Layer 7 of a small transformer language model trained on English Wikipedia (15 layers, counted from 0, width 128).
A neuron's activation on a vector x is GELU(weights . x + bias), where the dot is the dot product.

Input weights of the MLP neurons that the questions are about. A number n stands for n times 0.0007.
n11 (bias -0.213): -12 349 310 -65 48 75 -23 99 24 -53 -478 100 142 28 60 -56 -24 43 -260 -16 -60 197 -114 -202 -181 8 80 -40 -89 79 83 248 -100 -8 33 -33 20 19 -159 -83 -95 -65 274 8 127 4 -73 61 -8 4 -8 -27 -128 -48 230 93 -142 -109 133 4 125 68 -95 76 63 28 -8 55 147 88 229 303 -45 -80 20 45 -254 28 17 -73 64 46 109 83 -149 -199 16 -25 424 46 151 257 48 -15 181 -24 -246 -74 -77 -56 48 122 52 -62 258 -58 -20 60 201 -4 0 51 -236 41 -170 93 32 25 257 -23 -200 209 110 141 134 -65 -120 -112
n39 (bias -0.140): 31 -225 61 168 52 190 100 -138 168 0 -4 -30 -198 30 -73 301 -128 180 126 169 -243 201 -308 43 -86 127 148 47 74 -26 68 -72 -59 46 35 195 -106 -41 -177 -22 -137 -67 125 -65 -147 13 155 -61 -176 -92 -327 135 -84 -48 -105 148 159 158 -213 93 -34 -57 36 4 -54 -141 -96 141 -267 -222 65 78 184 -125 -173 -168 39 -152 -182 -42 177 21 53 126 -89 -31 -199 180 217 -335 0 -27 214 46 -9 0 -181 4 242 -325 156 -275 -43 -22 -53 -185 -44 142 305 68 -48 -373 145 -4 -224 70 39 95 52 4 -131 0 -146 50 -154 187 220 48
n61 (bias -0.106): -61 -55 50 139 -23 -158 -22 -68 8 69 -38 27 -77 60 146 -14 -26 -79 -37 125 117 79 -64 -11 64 44 122 177 97 52 11 -146 -286 33 155 128 -112 -43 -76 216 112 -156 98 173 110 -144 0 -65 -162 61 -79 129 88 -46 -219 -122 93 -138 -11 -4 242 -65 12 -34 238 -42 -106 -60 8 -436 -48 88 79 -69 -288 -97 -169 -46 230 -33 -179 -33 219 -114 22 19 129 122 283 178 26 -88 -96 -188 206 -127 132 59 -131 -87 -220 58 72 -165 175 162 69 -200 -175 -11 -153 -225 71 146 81 -46 -34 -142 88 125 40 4 -228 79 -45 19 -204 -42
n62 (bias -0.151): 51 -181 -86 151 131 -215 61 168 -186 -155 -247 -115 -134 -4 -8 282 -196 -50 -58 -98 -212 34 -109 80 71 128 98 -206 -77 84 121 9 94 107 -17 -282 250 16 148 -66 -172 170 -101 287 -144 -127 -48 -184 -173 111 -173 173 -21 98 -17 205 -315 26 133 17 4 111 -26 120 9 -47 -20 54 80 -209 86 246 188 -73 72 -13 -206 0 280 -81 46 -146 133 199 225 172 -8 75 -87 -58 -144 -103 -218 -206 4 142 -97 58 254 72 -200 17 -157 -114 239 274 133 139 187 -8 120 -247 -25 28 21 -56 -89 -62 -77 218 0 116 -191 -153 13 57 158 115
n147 (bias -0.097): 78 -4 -48 -78 -66 160 116 -76 -102 -11 -44 -77 71 98 -52 7 7 159 96 -283 359 -134 120 -36 239 93 -103 -4 -43 -54 -11 -53 -128 184 -191 -60 45 122 -70 -4 -83 -11 -95 131 71 -207 -60 -78 124 -151 102 -53 -46 -95 -59 39 93 44 133 154 -7 -110 -68 -74 31 -26 -96 43 26 -127 -164 -89 -87 155 -212 41 -240 37 -15 -18 -146 -21 -22 8 -137 0 15 46 -150 23 -226 -124 126 132 96 7 -120 -4 256 -11 -95 165 195 -160 -192 92 111 -226 -169 -254 159 123 69 -21 141 -7 166 -11 -103 302 126 -23 -165 -279 51 -11 -140 -15
n150 (bias -0.187): -70 100 -178 -19 -85 95 149 139 37 -64 -52 -55 120 -98 28 28 276 -91 -157 173 -4 106 98 33 225 -219 103 110 8 102 116 19 -139 -36 120 64 71 109 55 179 251 -159 -88 -143 -7 19 -38 -175 121 33 -198 -29 79 -166 -41 -30 232 -67 33 -137 -22 96 -27 52 -146 -127 57 80 -4 208 -63 47 271 -141 -48 0 -37 -33 -23 138 91 -64 -212 88 108 -176 231 73 79 15 -77 -343 7 171 178 75 48 -129 -131 177 188 -214 11 80 -91 -134 -11 11 -116 -169 216 -142 94 7 205 -153 44 8 37 172 131 -70 -98 109 -29 64 -156 -133
n157 (bias -0.269): 41 143 -4 -94 -32 149 -35 -48 250 -115 -77 24 172 167 -141 38 -123 112 -86 -69 81 -72 219 -100 32 16 117 -68 65 88 -183 46 74 -51 256 58 140 42 -105 180 -239 -161 -112 0 -98 -17 78 106 68 -183 -193 24 -160 154 209 -127 62 37 56 146 -99 -223 179 73 21 -4 101 -52 56 228 82 149 -69 163 125 -342 -261 -81 -123 182 -52 35 307 -126 -83 0 -141 168 62 244 -169 21 -102 -184 118 -4 -16 -197 -49 20 -198 252 -45 13 170 84 139 -121 -195 115 -110 -60 -259 -61 237 57 28 -253 90 200 -181 148 41 73 -135 0 -259 -41
n190 (bias -0.164): 41 135 90 98 171 41 43 59 18 -94 -93 -168 60 81 -28 59 -165 7 -47 0 -19 176 -66 -173 110 137 15 269 87 -110 -172 -196 111 -36 -125 8 64 -50 -193 -119 -4 -286 -66 -22 -180 225 -125 83 210 -19 -166 112 -72 19 30 -27 23 -176 44 -47 -77 186 -111 176 -190 60 -161 -29 133 -50 -126 -137 154 -182 111 -148 -33 4 105 28 144 164 -86 -39 -44 0 -174 119 144 31 -163 -35 127 -151 -153 120 11 -76 49 74 -60 -129 67 19 23 -282 187 277 58 62 293 -173 117 143 30 64 -48 -275 34 187 -93 -62 -4 117 -59 133 -19 239
n200 (bias -0.279): 77 -115 60 13 43 174 -66 -165 -25 108 154 -214 139 -202 16 88 -21 -34 -112 -132 72 109 -93 -249 -235 70 188 131 -5 -122 101 128 -78 -198 70 61 -4 284 -221 -93 160 52 -97 -68 -54 -153 -91 -82 -152 210 313 103 165 -38 13 -11 113 -168 184 -292 448 -38 35 -103 -58 -43 58 -113 30 -187 186 22 -36 4 51 -135 -76 -107 228 49 156 245 -4 93 79 -4 -38 234 -70 -116 -174 207 318 223 13 26 -102 -75 -39 -43 -68 178 -124 190 -17 -177 -13 238 -152 75 -34 -34 88 -96 -47 34 278 -182 -39 4 -262 143 -22 57 -345 -214 163 4
n231 (bias -0.093): -92 62 -244 -154 -135 67 176 -110 -222 -141 -336 108 -97 -114 37 30 74 -51 228 -163 -28 -94 -39 -134 -141 12 124 0 -182 157 12 37 -39 88 126 134 -36 152 -16 -25 -235 -90 -134 75 123 -33 -69 20 233 -76 -154 162 -12 215 310 -100 -158 157 -47 -164 -4 -24 -111 -92 37 -109 8 -59 103 62 59 -138 8 133 -123 308 118 -88 242 11 21 -61 -80 4 78 141 226 -45 175 8 -158 -143 -12 104 0 20 107 -58 8 -179 355 16 -20 231 16 74 -361 -158 58 -175 302 169 20 19 -56 -137 -96 -178 56 15 108 100 158 23 86 -106 86 148
n253 (bias -0.123): -15 140 -77 -7 91 22 14 14 -15 -30 11 -26 211 72 -127 -48 36 -22 -110 -336 -44 25 166 -33 83 46 270 -76 -311 43 129 216 102 49 -160 11 -182 80 4 53 -22 146 18 185 -307 -210 4 -133 -14 33 -163 39 -148 -18 22 46 -74 136 -129 -107 215 154 -87 18 -27 188 88 97 29 -103 43 -111 -155 -136 -11 -186 -170 -135 50 119 133 63 207 -42 46 -22 -156 159 37 72 11 54 77 39 -136 177 120 124 185 -139 -33 97 -212 -23 -332 -148 96 98 -126 75 -181 -159 0 -38 -74 -166 234 84 48 -46 -27 -27 115 -28 -54 -41 170 73
n305 (bias -0.240): -75 -86 99 168 98 -133 34 0 20 -48 -87 280 -160 -27 85 162 -264 152 -53 -102 8 -19 -62 -129 54 199 -130 47 34 178 -54 216 -8 -42 -88 20 168 45 -212 53 105 52 27 109 -95 -45 201 -84 16 -36 -27 -157 53 55 8 -35 64 203 15 274 -23 59 -341 198 -29 -36 -23 12 94 173 25 -21 -160 370 39 -136 -86 47 -111 -159 -195 109 -96 152 50 -72 16 12 125 -119 215 17 139 -61 8 -127 31 -364 76 153 -114 -16 -118 -184 -56 119 191 157 17 -31 72 -16 -47 280 48 -187 -8 250 -111 -80 86 -153 -281 146 -70 121 -192 194
n378 (bias -0.191): -270 -45 -32 48 146 -329 -137 196 0 -228 -135 237 216 58 -26 70 109 -97 92 -59 -75 -31 -74 -195 12 23 103 -8 -4 -35 -35 278 -130 -126 4 81 -100 -19 169 73 -16 230 -8 141 76 114 101 -96 4 -159 16 146 -73 -264 347 32 32 -4 77 235 -174 142 134 -167 115 12 -88 -12 12 -120 0 133 -52 26 -8 181 -59 91 -4 113 -195 34 -223 -33 -73 -280 20 -45 -101 12 51 -71 203 -61 -60 36 117 -146 -124 -193 -28 64 150 -241 121 -74 91 -157 174 -177 223 62 210 0 -327 108 71 0 56 -161 -29 -170 113 143 132 28 45 -206
n381 (bias -0.162): -40 -303 -8 -16 79 16 -91 94 -134 292 -24 146 -32 39 19 -81 -23 8 -61 118 173 136 47 -152 -54 54 -8 121 160 -39 171 -159 -65 -103 149 -97 108 34 31 127 156 -259 71 31 -46 118 253 -155 67 -230 -8 -77 -15 51 208 18 16 -76 -101 -178 12 12 45 0 -169 52 38 -128 -173 136 -38 -170 279 -79 299 64 -20 32 107 117 -263 49 96 -53 15 -8 28 -102 97 70 98 -279 -111 -149 24 -96 -35 -188 -116 181 83 137 123 86 174 -33 159 -153 -182 -150 116 257 23 -126 263 -167 -226 12 -95 180 41 -256 145 150 -140 234 -114 214
n394 (bias -0.186): 165 40 -26 75 -116 -60 129 98 -159 -188 82 -208 -39 140 -207 49 -136 -26 -4 -104 -181 243 311 -68 98 105 255 -90 -147 -204 323 -72 100 21 189 -31 105 -62 -17 98 -4 40 64 -30 -83 -151 22 -283 -240 -83 -21 176 -63 160 13 -267 -132 -74 -17 30 208 74 152 -44 140 96 4 -51 -163 -113 -156 291 134 33 133 211 223 -69 -126 -91 195 25 87 85 -30 70 -305 -76 -53 72 69 -109 -139 -59 174 288 171 -134 149 -22 121 -48 -82 107 -80 9 35 219 99 -8 -205 119 76 -36 -114 -61 -281 72 -122 13 243 -167 119 238 13 310 -67 -399
n406 (bias -0.156): -62 -102 41 -66 -4 -186 -180 -4 8 120 189 70 211 -4 -65 237 84 16 -230 -69 -49 -141 177 20 -338 -36 -176 -77 200 -52 -84 55 -99 24 -4 121 -141 113 12 -160 -117 33 -215 -77 -20 138 -341 -239 97 185 101 -99 -79 171 136 66 -211 -115 -156 -8 8 -82 4 -78 -136 29 295 -209 57 -111 234 4 -31 164 98 -4 77 -98 34 141 110 -70 41 216 -156 -199 293 -21 -158 166 138 60 -341 -162 -37 66 32 202 83 -183 0 50 118 148 0 195 8 187 154 76 177 16 -161 -4 -116 161 -25 -204 -33 63 -4 158 -4 -50 257 -134 143 -115
n453 (bias -0.177): 112 -334 332 339 29 98 190 82 -74 38 41 -70 -29 199 116 31 -207 -65 -144 -41 -4 -65 -98 -171 -57 220 103 -118 -246 61 41 141 135 115 -286 206 50 -39 -45 -17 -16 363 -119 74 -24 -4 17 -308 -192 112 -245 28 -140 -140 -67 18 138 71 65 -121 263 260 272 154 -125 163 48 -174 8 146 0 -52 -54 -193 86 88 -86 136 -90 -138 168 -189 21 223 61 217 45 85 -67 82 16 -48 54 -88 -91 -133 139 -16 29 -58 -198 -181 -99 -13 34 -39 46 4 95 16 162 -146 -49 -220 -96 -179 25 9 166 -164 -150 -259 -25 98 -85 -21 17 8
n467 (bias -0.233): -127 8 37 -153 126 -89 -110 -53 -118 -4 25 221 -145 -72 165 80 32 -117 151 196 -41 -32 -16 -81 93 127 12 129 -30 -8 -193 -212 -261 -185 -42 -175 -133 58 -12 106 16 38 170 -45 91 147 -92 -227 -32 -148 -170 190 79 167 -66 -22 -112 -99 44 -128 -48 262 114 276 -26 -149 -185 -241 45 -124 -35 17 185 -39 -130 170 49 102 111 -47 -105 -153 -149 221 -16 -79 114 114 -125 -38 -146 -173 45 -222 58 -66 126 44 207 -200 106 -46 143 199 267 -47 -235 73 184 -32 334 -36 16 76 -4 -140 172 353 -45 -12 255 -158 -83 -120 113 -284 63 99
n493 (bias -0.135): 66 136 62 85 98 137 63 36 40 -176 -4 11 -59 50 -150 180 121 57 -151 -272 156 132 -107 36 57 113 214 -11 -12 18 -239 -41 -63 74 30 0 70 131 -58 -146 57 -126 -237 -22 0 -164 -22 33 144 -91 86 -102 -28 -40 51 94 -188 -99 153 -142 -110 47 -138 201 72 -15 -24 46 -119 117 -216 301 -14 115 -206 -70 190 51 125 -21 -78 156 -136 -23 -259 -309 14 49 -141 11 -187 -38 88 -7 102 -157 119 49 15 -22 -73 -96 149 233 -4 151 270 14 133 -177 -7 -72 78 112 -51 -37 36 -113 219 165 -68 91 -37 65 114 -15 -90 164
n505 (bias -0.179): -76 0 -96 181 -72 -94 142 113 -26 15 27 141 62 -22 50 -28 -131 -82 -85 -395 38 37 7 -8 -232 -125 -331 0 230 -19 228 -63 -228 -143 147 93 46 188 68 4 86 -194 102 4 -260 -70 147 -127 34 38 4 52 -88 8 -181 -163 15 146 86 -15 -11 -61 -118 -31 -119 -27 -110 -15 109 111 -4 -92 0 -65 -170 93 26 -34 91 -33 0 95 38 79 30 220 185 228 -31 -107 -245 -60 84 -165 4 -130 34 -292 69 102 274 -66 -42 43 -159 201 -356 -72 143 -67 -46 67 123 92 96 -142 61 138 0 -202 40 -88 43 7 -194 74 -110 126

Each question shows a token from some text and the vector x that enters the MLP there. A number n stands for n times 0.016.

"clud": 8 14 -21 -54 -74 -23 -139 18 75 30 -69 -59 63 -22 91 96 96 23 234 22 9 202 67 138 24 52 -114 52 -116 -193 -78 -104 70 47 59 -7 131 -43 -36 74 10 -66 -219 -3 2 59 1 14 10 -32 56 -83 55 -10 -21 220 112 -7 -41 -98 -215 -37 -32 33 53 -78 -219 -63 153 -70 -61 -26 -77 -66 28 104 -66 -18 -42 -9 166 -30 -19 -144 -47 41 -107 -34 -161 92 92 53 -31 49 27 -8 -76 35 -42 121 52 -134 -11 27 -77 105 -103 -167 -70 73 -6 -176 -96 125 9 22 170 170 -36 -15 37 107 18 62 124 6 16 2
The two highest activations, in order: n147, n150

"mer": 63 10 -65 -32 -22 -89 -14 -2 215 65 57 -24 65 -197 92 -59 -33 -2 52 7 0 73 -10 75 80 -128 83 53 -52 -125 3 -2 43 68 17 -82 64 -122 8 -67 -12 -52 -289 -14 -22 66 39 74 92 -19 66 141 96 8 -55 236 72 38 -72 134 -82 -171 62 61 113 -126 -3 -97 96 70 23 78 -126 -123 -79 -95 -29 -51 -123 -157 118 87 -39 -107 -58 25 28 -63 -65 115 126 85 -117 17 -80 9 -190 -38 -112 -32 43 -61 41 25 62 199 -32 22 52 42 -112 -41 -106 18 45 32 94 52 83 -22 57 80 -22 31 -190 -2 4 -21
Which neuron fires most, and how strongly? n157, at about 1.6

",": 11 -94 37 -23 35 -69 -134 -20 9 4 135 -3 155 26 76 -55 58 43 97 -120 -46 35 13 -13 73 24 -68 105 -105 -96 -19 -15 89 -9 3 -50 -15 -157 92 55 -257 43 -120 91 152 -25 115 -179 13 -6 103 -86 102 -4 -35 237 -64 -181 -75 -19 -111 -4 97 -11 -13 115 -93 24 169 96 -83 -77 -87 -53 -1 48 38 -42 -3 -61 53 -112 -44 -140 -124 40 -44 59 2 -39 -22 61 -116 65 14 -35 -169 97 -57 98 32 22 4 -96 0 42 -185 -17 9 77 81 -69 -89 -35 5 15 146 59 50 54 47 31 -26 178 -33 32 59 61
Which of these neurons fires most? n147

"ak": 11 -75 54 108 41 -26 -66 -3 86 116 -35 -61 3 -172 -30 -289 -45 -28 131 -114 5 141 -6 117 105 -46 -64 -18 -139 -237 -15 38 26 79 -163 -46 -9 -43 -32 118 115 -100 39 -97 -73 23 153 187 33 -19 61 -76 112 -104 9 47 44 80 -96 -55 -13 51 -83 -27 69 47 48 37 24 46 16 56 -152 -119 45 103 78 70 -25 20 -20 -234 -42 -90 -15 36 -119 -9 3 67 212 57 11 156 -148 -7 -19 52 -146 3 79 54 38 -150 -94 144 25 46 -90 -17 -16 -86 -105 103 -11 4 53 -67 16 -42 -88 115 79 95 -42 -25 69 15
Which of these neurons fires most? n253

"9": 166 -126 -119 -100 6 -145 -36 66 56 27 47 -67 -9 -78 60 -182 89 12 140 -92 -99 43 108 68 6 -117 -168 48 -79 7 13 -8 80 56 51 -75 223 -81 -13 -48 -165 7 -219 39 49 55 43 -4 -86 94 88 -42 67 -56 -46 216 -57 4 -130 -65 -105 71 -42 37 116 77 -90 42 146 42 -83 -21 -81 64 -44 -31 -2 -22 42 -76 100 -157 77 -187 31 11 -47 58 -69 -73 81 97 -59 56 32 -41 1 81 -7 124 167 -22 0 -166 6 63 -82 -44 -75 -61 -13 -160 30 24 82 42 111 81 5 -26 75 -111 43 111 -47 52 36 92
Which of these neurons fires most? n62

" (": 47 -214 -78 44 -75 18 -191 -32 73 -16 9 -97 164 -1 121 -93 85 57 87 -20 -17 0 30 4 138 -24 24 159 -88 47 -41 -44 -12 37 -26 -51 -24 -86 28 34 -55 11 -118 45 142 -21 45 -149 9 79 15 -6 140 -41 -26 333 -28 -70 -129 -70 -147 -47 25 -2 -24 -103 -113 48 213 15 -139 -47 -74 3 7 15 120 -74 33 -24 22 -136 -92 -70 -48 0 22 7 -51 -69 -9 59 -34 107 9 -42 -85 51 -47 89 24 41 46 -57 -10 81 -127 65 11 64 -107 2 -255 211 22 55 51 15 -44 20 1 6 1 89 -90 55 210 9
Which of these neurons fires most? n406

"all": 12 -244 8 -112 121 -15 -149 72 -60 74 43 -43 -7 -83 -36 -318 -48 -27 56 -72 -69 194 54 90 85 -70 -53 -65 51 -163 -169 12 18 61 49 -138 -41 -86 25 -21 -119 -48 -84 266 -40 24 233 79 4 132 32 -38 124 -20 -37 127 110 96 -71 44 -51 53 -140 -3 118 -33 -27 96 131 -76 -118 51 -137 -59 -10 103 -24 -47 -75 38 140 -113 -18 -8 -170 -54 -20 66 -181 124 18 53 -28 -20 -65 38 -109 83 -17 104 75 -44 44 -120 25 78 -27 2 51 18 83 103 -100 118 33 34 -23 25 100 15 54 78 -46 97 -71 -15 64 -42
Which of these neurons fires most? n62

"v": 38 -174 21 20 -25 45 -71 -21 183 145 -30 -58 110 -64 -3 -72 -31 -88 93 -153 -146 -34 -32 61 97 -5 66 56 -176 -140 -74 34 46 27 -12 -38 106 23 -8 127 -93 48 -143 -40 -28 40 128 -51 53 -71 113 -57 70 -2 -75 228 -82 -47 -114 -116 -196 29 4 27 -51 -52 -113 -102 39 24 62 37 -56 70 43 110 8 12 -12 -23 -22 17 -86 -11 -144 149 23 -91 6 87 -59 185 -11 247 3 76 7 0 0 -50 29 -65 43 11 -26 -86 -66 -49 -44 -42 74 103 -95 224 -49 22 43 -42 5 -64 100 120 -22 178 -179 62 -102 40
Which neuron fires most, and how strongly? n231, at about 1.1

" sub": 72 -143 -80 25 33 47 -124 54 93 100 -2 -37 152 -175 74 -118 -58 -92 19 -2 -104 72 -73 140 185 -120 -23 98 -94 -91 -83 -43 -28 -112 -46 -39 96 55 46 -86 19 -57 -47 144 -117 65 118 -55 -74 -16 43 86 101 98 -9 149 -55 88 -124 -47 7 -96 106 1 43 -140 -144 -62 135 53 -177 -27 -96 -80 -3 149 112 34 -44 -70 32 -72 -58 -77 -90 6 18 -50 61 -36 97 -45 28 96 -42 43 -130 67 18 69 117 14 66 32 36 94 -164 40 91 67 -156 22 -117 0 129 -47 -39 -1 -42 -22 6 121 106 96 -117 118 -4 -102
Which of these neurons fires most? n505

"n": -12 -190 23 -17 24 78 -10 -71 44 84 48 -14 103 54 175 -75 28 -114 143 -90 -3 0 -86 -60 170 -19 -133 139 -251 99 -31 1 54 4 -76 -75 128 20 66 -4 -11 -72 -109 154 139 -23 74 77 78 46 80 -87 71 104 -52 220 84 -41 -150 -154 -179 -48 -61 18 -42 67 -81 -67 141 -101 -18 -44 23 55 58 -14 -106 -45 -113 -125 -146 37 45 -183 4 -1 -70 -91 21 59 34 77 -24 -14 67 -24 -45 46 -79 43 96 36 24 -62 88 21 -42 14 -38 -2 -64 -4 -130 22 1 51 95 -78 -17 56 54 -65 -52 100 -92 93 -70 15
Which neuron fires most, and how strongly? n381, at about 1.9

"ab": 66 -115 -58 78 6 46 3 90 144 174 -13 69 20 -194 77 -319 19 -71 76 -9 -27 45 51 45 56 -51 75 34 -63 -257 -127 -12 -33 -89 42 -154 -107 -129 10 -91 -69 13 -37 87 43 -61 200 3 96 58 31 -132 106 72 -147 92 9 55 -26 -44 -10 18 1 25 13 -154 -24 -67 135 10 -15 112 -113 -10 -22 40 52 17 -55 -45 -30 -57 33 -116 -15 54 39 -50 55 25 -137 59 -29 67 74 82 67 -36 -60 -66 61 26 47 21 41 230 -196 13 40 60 -131 -74 -41 239 -79 62 -110 -86 -50 -66 52 96 31 86 -149 -3 59 84
The two highest activations, in order: n505, n61

" f": 93 -82 19 19 -26 5 -8 78 48 6 44 -73 148 -57 129 -19 -60 -68 94 57 -128 39 133 0 18 -178 -19 49 -202 -54 -116 41 60 -50 -44 16 3 -36 7 20 26 71 -142 83 -7 31 10 -33 -9 -38 90 18 97 25 -46 355 -47 -74 -224 -38 1 -50 53 48 111 22 -136 -49 190 51 -105 25 -110 -137 48 -88 56 4 -37 -46 1 23 -31 -82 -165 -6 116 136 -19 98 119 13 -75 175 -79 -56 -60 86 83 138 62 -21 -17 -17 -37 -59 -75 -76 -26 -95 -221 44 -7 229 -13 47 143 89 -9 -92 -47 50 34 9 -121 19 -125 -56
Which neuron fires most, and how strongly? n253, at about 1.2

" with": 5 -22 15 -62 0 -41 -201 14 92 117 93 -200 91 12 74 182 -7 9 132 -23 -73 33 -34 147 -7 -143 70 122 -75 22 -104 -19 88 -69 -148 -68 41 43 56 47 -132 43 -132 -6 95 10 186 -125 -25 -45 -11 -43 191 133 -76 180 -18 -2 -150 25 -55 -16 -21 -24 44 27 -115 -32 148 61 -62 35 -149 -101 4 149 95 -71 32 -96 49 -91 56 -32 -51 -20 32 49 -65 -30 74 73 -156 69 -21 -114 -42 162 -114 -25 98 -42 -17 -60 3 -10 -123 -37 15 68 -20 66 -161 -14 28 109 48 -14 -37 -11 73 45 -84 77 -135 -47 59 47
Which of these neurons fires most? n406

" F": 29 -274 -27 -46 -12 51 9 37 83 62 44 -42 149 -82 95 -25 -5 -77 57 -31 -110 45 136 26 20 -259 -39 140 -73 -46 -156 -47 123 1 -58 -38 -57 -43 19 32 -45 -13 -18 -82 -15 -14 182 -21 58 14 74 -38 54 -38 19 397 -48 88 -226 -60 -10 66 -26 53 22 112 -114 -27 195 111 -115 67 -105 -131 17 -33 90 -9 30 -90 69 -52 3 -91 -198 105 21 112 -91 36 98 8 -127 68 -51 4 -35 18 -4 141 -21 -8 50 9 33 4 -60 -114 -50 32 -181 31 -26 174 -63 -22 45 33 -13 -19 -11 36 68 74 -159 47 -35 46
The three highest activations, in order: n253, n381, n505

" and": -8 -88 -45 -83 100 -89 -72 22 -5 106 80 -120 144 32 84 -118 -25 -56 191 -84 -50 66 31 43 6 -96 -99 51 -111 -36 -73 -23 69 -12 -42 -110 64 -4 82 111 -272 81 -122 142 216 63 269 -163 20 36 131 -55 83 19 -38 158 -27 -110 -114 48 -131 -14 -29 16 46 -6 -79 58 119 -13 66 -42 -48 -96 33 127 111 11 17 -122 57 -69 -58 -127 -136 -88 -23 35 -62 6 18 -22 -116 56 -55 54 -121 84 -17 111 53 -4 -33 15 27 55 -135 82 26 71 -41 -42 -104 26 -34 -49 82 -1 13 -36 60 56 -53 84 -11 -26 -38 147
Which of these neurons fires most? n62

" in": 69 -181 -9 -45 43 -8 -92 -19 92 129 53 -62 57 36 163 31 74 -25 173 -53 -90 19 -39 87 78 -75 -15 104 -246 11 -69 15 7 -101 49 -55 68 -15 39 50 -88 40 -188 -10 -43 135 139 -38 -12 22 92 -43 144 50 21 205 28 -78 -52 13 -49 -10 75 -114 -11 -46 -57 -18 71 -80 -115 -30 -141 -93 -47 6 56 -87 -38 -100 -19 -176 -50 -106 -97 -41 51 44 22 -187 214 55 -54 -14 37 -3 -122 77 -56 82 227 56 17 25 99 19 -102 44 127 106 -33 -85 -160 117 -44 -23 48 79 -45 -71 57 12 15 52 -105 35 74 -19
Which of these neurons fires most? n39

"ard": -2 -3 -19 -23 -64 -11 -140 -1 165 113 -35 -69 14 -50 74 -83 21 -88 48 22 -118 185 42 -24 125 -63 -21 40 56 -209 -45 -16 86 -53 93 2 126 -95 -66 48 42 -121 -105 79 15 119 212 143 105 67 107 -72 -14 -67 -82 240 -3 -52 -112 27 -166 -83 42 -31 70 -28 -93 -14 157 -71 74 50 -91 -76 36 134 -35 -27 -75 14 32 -138 -54 53 7 -4 65 15 -67 102 -70 77 -61 77 33 42 -32 -112 -212 87 -98 -89 23 -96 59 -28 -28 2 -164 -66 31 -61 -102 184 63 76 85 89 51 10 65 23 -118 139 -207 58 -36 9
Which of these neurons fires most? n150

"ub": 159 -108 -109 44 22 -5 -48 61 86 109 -68 23 97 -192 26 17 -75 -71 73 12 -146 142 -81 36 162 -97 -94 11 -29 -156 -38 8 54 6 -16 -3 38 -50 -17 -138 -43 -20 -42 80 -16 -38 156 43 -27 -75 98 79 43 24 -24 212 -88 168 -105 -154 -10 -88 -74 -88 20 -118 -95 -81 168 87 -33 24 -87 -128 -14 137 140 45 -37 9 -20 -2 81 -22 -127 10 -13 -57 -59 105 112 -46 14 28 -76 91 -90 32 2 23 132 29 13 -7 -94 146 -182 33 -41 86 -161 54 -36 21 31 8 -49 -47 -29 -54 -58 226 90 164 -101 89 62 -69
Which of these neurons fires most? n505

" Ar": -10 -254 -5 -59 10 -4 -36 -18 122 168 -42 -107 166 -139 83 -52 -42 -70 139 -15 -91 131 -50 58 94 -141 24 161 -99 -167 -39 -10 74 51 -107 -55 -23 -125 -30 -73 -60 103 -135 4 58 76 202 -30 23 50 108 8 -19 -46 -40 264 -15 40 -85 -2 -94 55 69 31 -15 62 -168 -15 16 108 -130 74 -115 -106 -55 125 141 -90 -17 2 46 -81 -82 -31 -92 -3 5 -22 -53 -56 61 -14 -137 89 -44 60 -148 103 -19 -85 92 -42 58 20 177 83 92 81 51 86 -128 54 -49 45 -40 -82 45 9 70 64 53 -28 -31 50 -116 -2 -56 45
Which neuron fires most, and how strongly? n39, at about 1.3

" ": 3 -268 -45 -35 24 1 -164 -25 137 47 44 -1 205 -52 113 -245 -26 86 12 -16 -80 8 -34 29 102 -86 -31 65 -208 76 -131 -6 14 119 -68 17 59 -88 48 124 -78 -39 -92 25 23 41 88 -5 -31 70 117 -49 142 10 -56 278 97 -11 -151 -122 -71 -14 24 69 -4 50 -180 -55 63 4 -142 -54 -107 6 42 17 42 -71 109 -176 -11 -198 -94 -15 -53 45 -16 23 -44 -11 120 75 -117 2 33 7 -157 48 -4 184 76 -72 71 -33 11 55 -60 -105 16 23 2 -94 -59 159 -7 68 64 -29 20 -59 -12 50 123 106 -24 78 59 88
Which of these neurons fires most? n453

"les": 119 -149 50 -26 30 -72 -135 -42 80 45 54 -99 36 19 118 -86 -3 35 -9 -25 1 115 37 67 95 -21 52 40 -64 -93 -123 -7 29 -48 -60 -74 134 -55 106 -200 -148 -64 -73 54 -15 -101 12 -3 70 -20 109 -58 140 93 -4 249 22 5 -146 -116 -105 -5 108 14 -27 4 -265 -39 73 -76 -7 -72 -79 -140 -36 3 26 -37 37 -191 73 -209 -36 19 -181 -79 -118 34 20 74 90 59 1 -7 -50 24 60 66 -92 93 135 -133 59 37 -22 75 -26 44 -22 95 111 -20 -172 138 70 35 42 83 26 21 90 149 -6 42 -92 102 6 31
Which of these neurons fires most? n190

"ly": 47 -146 37 -83 -63 33 -61 -32 -43 86 66 -131 -6 27 81 -38 19 -65 196 -65 -45 43 -26 -10 32 -57 -47 124 -187 38 0 85 17 -26 -117 -58 153 21 -7 -10 -80 -7 -46 141 161 -75 43 1 108 -15 43 -78 -14 112 -14 130 91 -6 -62 -92 -34 -7 103 -12 151 152 -36 -18 67 -123 39 -95 -76 -22 -57 6 -13 -58 117 -166 -60 -71 7 -99 71 -97 -41 -39 -12 36 -36 62 -26 98 81 4 -64 68 9 -10 86 -25 -128 -135 24 -96 1 39 -127 95 -32 -154 -100 183 -37 114 190 56 88 164 67 -27 -134 -8 -184 72 -80 -55
Which of these neurons fires most? n147

" is": 51 -140 18 -64 60 4 -100 -94 44 82 7 -95 73 -28 168 -83 -15 -37 245 19 -43 102 100 -56 56 -7 54 146 -197 81 -40 -7 -53 -46 -143 -41 42 -81 -17 71 -80 96 -112 41 91 -19 147 -28 36 29 3 -92 86 142 51 139 57 29 -68 2 -91 -74 85 -25 6 101 -120 14 106 -55 -92 -21 -73 -92 -71 21 1 42 142 -133 -114 -83 81 -192 36 -152 -10 43 13 -35 -9 47 -187 166 47 -135 -63 127 -136 -4 82 -36 -12 -47 -53 59 -39 -69 -56 79 2 -14 -156 144 -61 32 127 36 6 74 128 52 -74 -6 -117 25 -20 35
Which neuron fires most, and how strongly? n61, at about 2

"ack": 1 -78 -74 -42 39 -31 -4 65 8 135 61 -11 20 -249 109 -85 108 -58 136 -40 -12 146 1 51 -75 -10 -26 23 -107 -152 -178 -41 79 -58 66 -173 -80 -35 11 51 -60 -165 -105 132 144 -40 176 45 98 -35 158 -54 67 -22 -20 99 141 23 49 -174 -1 -41 -116 58 15 23 -244 15 168 15 8 66 -162 -41 -25 69 146 -89 -32 -2 9 -113 23 -91 -22 -44 1 92 124 -21 42 -80 -22 147 142 -176 -86 46 -57 3 100 31 -101 -47 -7 116 -36 9 50 41 47 -54 -144 109 -27 35 10 37 -57 51 110 90 -87 104 -102 -20 -50 47
Which neuron fires most, and how strongly? n231, at about 1.3